Layer 4 of a small transformer language model trained on English Wikipedia (15 layers, counted from 0, width 128). Numbers have three digits each and are written without spaces.
A neuron adds its activation times its output weights to the MLP's output. To switch it off is to set its activation to zero at one token and run the rest of the model.

Output weights of the MLP neurons that the questions are about. A number n stands for (n - 500) times 0.0011.
n6: 283355556638300467420554163609538470547590212547354369484449410521541330880041592466655361386700495374448495724772525115377725559556550384543341424589461383536451412302753643348593537176376237335549299350414476474439197716319622531439724288266085640643717585372524402334696586606720831214766833759345569647750474259510439478511594427390115775698639711556334510438725451418429791417673
n60: 460364559365569616664638421672338703323568743588512449604500682362517689610644547352549435327703496581456462500487725443694486579491310611480542440349400208591384269311773534713409271572670504767817190652140403474543519561565537144346504413448383623591513335500686516694487534684534486444540753505640589445439252709526430605386559675371487488236248400323457137395728491406487741316422
n61: 602774528402401327617317283844412296372295578466520561571547638232327426256600375555500484124500677841243242247349720500592612610407718562302464277716525506327595353436488261350385734510826473107661530658562265294422906308369510283669442801526641779808442858420311570420761815572714282614560638195474505506378668462300404605122646426437424200470584684354613307653775478603629293384694
n88: 395648511547533426695448533753447632458568626586682600368573531370574632376521463236596480124720274290521907219559476656572727477407611576209468423460324416545601680525674484613625205441675529464303465492597531616329598447459434686280759606524468486765788740320504356570244496516512526492602408560475340409450410526207513565509591628515540637516596578431268444401554349657557566475454
n110: 817328372404510134358180307475705643570266573401398567571505586756544505668490437352666402760471340460392443486279486461449672360399358572920704640410542835329500294807221747420313847557541721529227430557399669416519500800333398465511623430359284439451234567449579500755543510606619419461389348314397500779541755480346700510423274465495571893396608760481668932613356217371587662426637
n123: 464395469317485644332439690449725631516752328352376485388343686622789453597485443460594539751458323536184578363559504658424627463667545413394493542563555443527771496434513500441467395671500283646821463362591428601603223637319533566417686408435467561477152654574387226555387402572249816439337688603446619500417411576515450459641530566482552419415443515588511563438672569540477553314616
n168: 543551458626408464847620687555738369329364618508564628443471486513542480538272295460389112509420668583728204333666681445478294472571622306745537671541560361601644622560246429642633487655469750516848668430413421385349624572200300555527355464417366833383716521556376336460274616483439574609626603524614630487406348373504541540302545581488643580480490694287459447623523518366612639804439
n176: 391602224477346618530748630294582199576435632407542210931447792727504529451686474454342372642412423582376419500364431562495415344369663383451611583572525535712462491625713504757272500453615876453347521487300669621469669110478601384566508254478555660575353302513656408701543461430280592474404562396816505505628491357574376523245538683299577593419162283641405234415423533483767344367663
n178: 419676646486243575534740676708468402327718553536554432518461428393736339434697240450537517558535509617587824302567547858600281379293276688126441284704421281500626500686529591522429642128658491594341442508582594531552700519754521584570504483470450614304425411379562628566393191504266582513879381559619383749447544486723566426422588707387602475391511605565329360359247367635578346601554
n219: 577518575545692481364403336695581517571376410436438491441832327567662678540628465438372359447622208719342762695652526522300551508413215397832645535443177240596345513265579478496253522207516572474441504453206414580517471259267571376476675660348424530635650384555475550450586414664598409448645760829465437657234439395405755722477377725484696521555424210491594287637759375549353505443485
n264: 444478536500551516401735791530537376593414452644579158311467516552690576515214522580565295302460515211489525437472696427439364577403634632645401504492521612460473255422623507627448652433585261468363524528425578286544631406526476459610334493464514380453390400416476642344204471572507693641296253704603620265524602409475555427469447423405390674504410474366546535493656412264323465588614
n443: 487713684548614803529276423423496459461438520306476309447251425265606624388572597363488313617593626505415643520370541428957251419467393442719570412205455466525613449406728471331411539352413396587402326286575678581508477600283424423436303711370602778707683616378436741516612379579323350660417396509739718621433424416442331696380614585492768427165578492656546245398477442655391559359604
n447: 432656733573292784672514522280521586396647525504525621449301875695704550473593443534437242627531741774589564431662591367656689563338564483508491794490695257567476558177445601577458491509574300725653927526544575634531229638625576392310385508434590681655549548296555799412335579456409316575371350594656427556417305421322165640500590259726634462410533287390444530268476598329588514705788
n454: 640279305514623430295584478389639534402324299436604461363434403559570479562513648442521311335329401725553551457449483535537242513708470211618526422615538244733270615219446269401412835411618432260407412513773319509404409580588525545769300230278690819588602346786362567487264717561560381793427364402739428704845456321478590264518216451549560450496348619631534603354423569496465575619416
n499: 436383448504405496408491609609527307613597288731437354650352673407359332626832484484663695710558453394421544652373548256350540607484572585469312516500354585475593591663393607411753483680404504218440362645899496383755658669550673680931435448438619678376475565373500512414650451655528509611419543732404764583488637353484558391608532575596528630651536782467553387562753456481504805733671
n507: 689425627450364500509426310620467470318569283488819629500352519356456442451460644425747272408531437571627559606504333750332402605517725354512606639319508370325734513504510783482416518470699424598829191628427586788282600552487567482189333525704833391330253474584533429621509526625594550609318751677235550514418557106569543676491327522398504785534241522517470636513351445360548711200407

Each question names a token from some text and the token that comes next. It shows the activations a of the neurons there, in the order above. A number n stands for (n - 500) times 0.0089.

Then comes g, the gradient of the next token's log-probability with respect to the MLP's output, scaled to length 1. A neuron's effect is roughly proportional to its activation times (output weights . g). A number n stands for (n - 500) times 0.00076.

"it", then "ies"
a: 500500855500791599489500493500500718606485500500
g: 826485353495578622553526426588593497416552389587485723542497558413460264521613454497436536646639462607550329392729431607417640392569519571515668446641627559536529471470299524631198384552518430564492605595235471443551459581540554580433490423338602699457354370503558610438537598471718439262353433436259678607314607652632551607522345391617292509480537517511607436449602301259343547593731
Which neuron, switched off, lowers the next token's probability most? n110

"===", then "I"
a: 483500481482494486500486499495525630500501496497
g: 483646663374429450539503604130578409558370470479648479519623600403256454513536383422353487153455569519645780580550621347634549452443445389590510331488340733452594515582485500563451379251718410453424482597480637270649593282420475456365592573433444492414558588457585518460694539489393393478640514491494645415580556522522570425263446674674604615560256401441455262407417468460488448629670
Which neuron, switched off, lowers the next token's probability most? n443

"1", then "2"
a: 498500481500500482500500498492496657495500500500
g: 545534332314488480352455553305400418352541682498472486453521475445529412474510530561429616472416586561500629767412389406613767615568313629595598368639602518430179327464328270560451386368419242460445629333593458517490519256575522417518439342315578357566307577385566435474401412382391813603584543459740481483524455710371606616498338562543386511506258483386441487453466472527664448564302
Which neuron, switched off, raises the next token's probability most? n443

"ich", then " "
a: 490483500500495499779499500496481495500500759498
g: 416425531639510556466521410483486651412401233854600531423415444477595640675304502723305408414491271368539406454461316513768618469321605495446662687250434488505722695537635432512520442541348589483507658327555588407541394681536440518720515453444675478490451546554408583423393594613456584549448478481501692670620295607317279728537458495445639574636550390422375564564435548656585535457457
Which neuron, switched off, lowers the next token's probability most? n168

" T", then "h"
a: 500490500481500500483483496834481500481489513490
g: 561459622369445628528526588596762373617644385503358507647539232560370405550408627314412444492578606533643658533385536570346836322245507603569654400632566553717626368434493579491549386328528526643476483505372433512443304610468391690443619626270250314583324550528583508400538373690715584460545408561353610494561390508451559492480495539565743427579620615502546397416534521380251582483434
Which neuron, switched off, lowers the next token's probability most? n219

"st", then "all"
a: 499487889500500481500500500484488549624485493500
g: 333478563439756399669426416647366630539564618691467626481553393655623415580492350699409622681417546316511644524412575569688345693415509616619553600419360467528508467624763443448448591451470569578558449347274284571482482424584708727693649385493492425599693523440390374736565423436364782604499483476554588431587465596426321354644463475525607508308693375484568742471594496442509463612416
Which neuron, switched off, raises the next token's probability most? n61

" in", then " o"
a: 565499500492610481500499491499481493492500485494
g: 497595693546549650626501379704621573627478574563596458550562633356479454545422595463193549468435539454360601427495296351443592525435489317527427357382367623496438490516488465505638445462413583574619764445583368451453435747474353446673499297307497559677762460408508585411360567569491277328784472553411374409506494371280542536727654517601534572567575456442460683393736452475345673785548
Which neuron, switched off, lowers the next token's probability most? n6

" R", then "es"
a: 500498499512500493500493481643492490493550498500
g: 428523616605246352413395588451242620397520456440828746241541501544520297498587489430618471375537483611612547384658562570599488340481379664641466616559528278641607334518241490605547551414440563524576598572673379402564470654473337574464641540525331603603553506520495506445225486548524664434424412495378480446765468544593643293495483508565589470370659566548399780468276551407616679459561
Which neuron, switched off, raises the next token's probability most? n219

"d", then "r"
a: 500492519500499500500496500485482706497481499500
g: 556446443532441637569476449387764270280684463612565670609461488389698373649429449438443299515420363481396544239393645628350414532577535480390513590560401575517628399551695395481605470725491663704502377687484506306370485335664547536348473533530507546664607436426533431386517511480425433201599369309282431711576470547621564346519350474431432323501483621556465465682278441485677368574671
Which neuron, switched off, raises the next token's probability most? n443

"e", then " m"
a: 500491500497500618500760482771500500483490494518
g: 502281324682617524402483550318455492465561484681494678543311517545456844511292558646748479596322659640447306428479267390284511595580564536451637527660559547365532411473670469469579523486244576372497543498409529448560328468335423570668625339664728496408543409553422460509490578381599539518646577394449557488506635462490521605571325755425550454562628625585565440659616496765575318706465
Which neuron, switched off, raises the next token's probability most? n219

"as", then ","
a: 496500500486495787498494486491500500513500500482
g: 692709483452654780669455373412472421236462473549585619489518513509629527444472354432470668600542419393602599475696357460462394520539369518252448364422363434688534623437677315349384565227526581486546508305480433392652386460455484525534478507344572598686453692514715482376439627522509395460466766386531567598519497502518537425487564473453454498539481281505607437275771347428802711312532
Which neuron, switched off, lowers the next token's probability most? n123

" m", then "ul"
a: 499499499493489486494798487500484485482481489500
g: 483480451452454638419532590805520536487488651507478381573409499599692339551631433372354726588428657369346631470581511571582355613484542484594590641449460472816501607563330502504655676608624736437506386364554559539418459379482364708551528508580624362426372438352531472359498635497430033469462445413470457557606514596846598485485623411461418262369418635429296609529433403435534433529629
Which neuron, switched off, lowers the next token's probability most? n176

"h", then "is"
a: 497482497492500498484496500481500501500500921500
g: 504333481652688454576377311486438509530496339482527433649469594435493528503531467768494694573521555473457583554535396440282435526365591498330588621341413420459398672490396831517537486595332433530583342445487540353482374226473595599338593566353566493667435437518651635250607627607592625393511398508611612321540436596692603503671649705307618382554538472610601589414559860464328585659609
Which neuron, switched off, lowers the next token's probability most? n499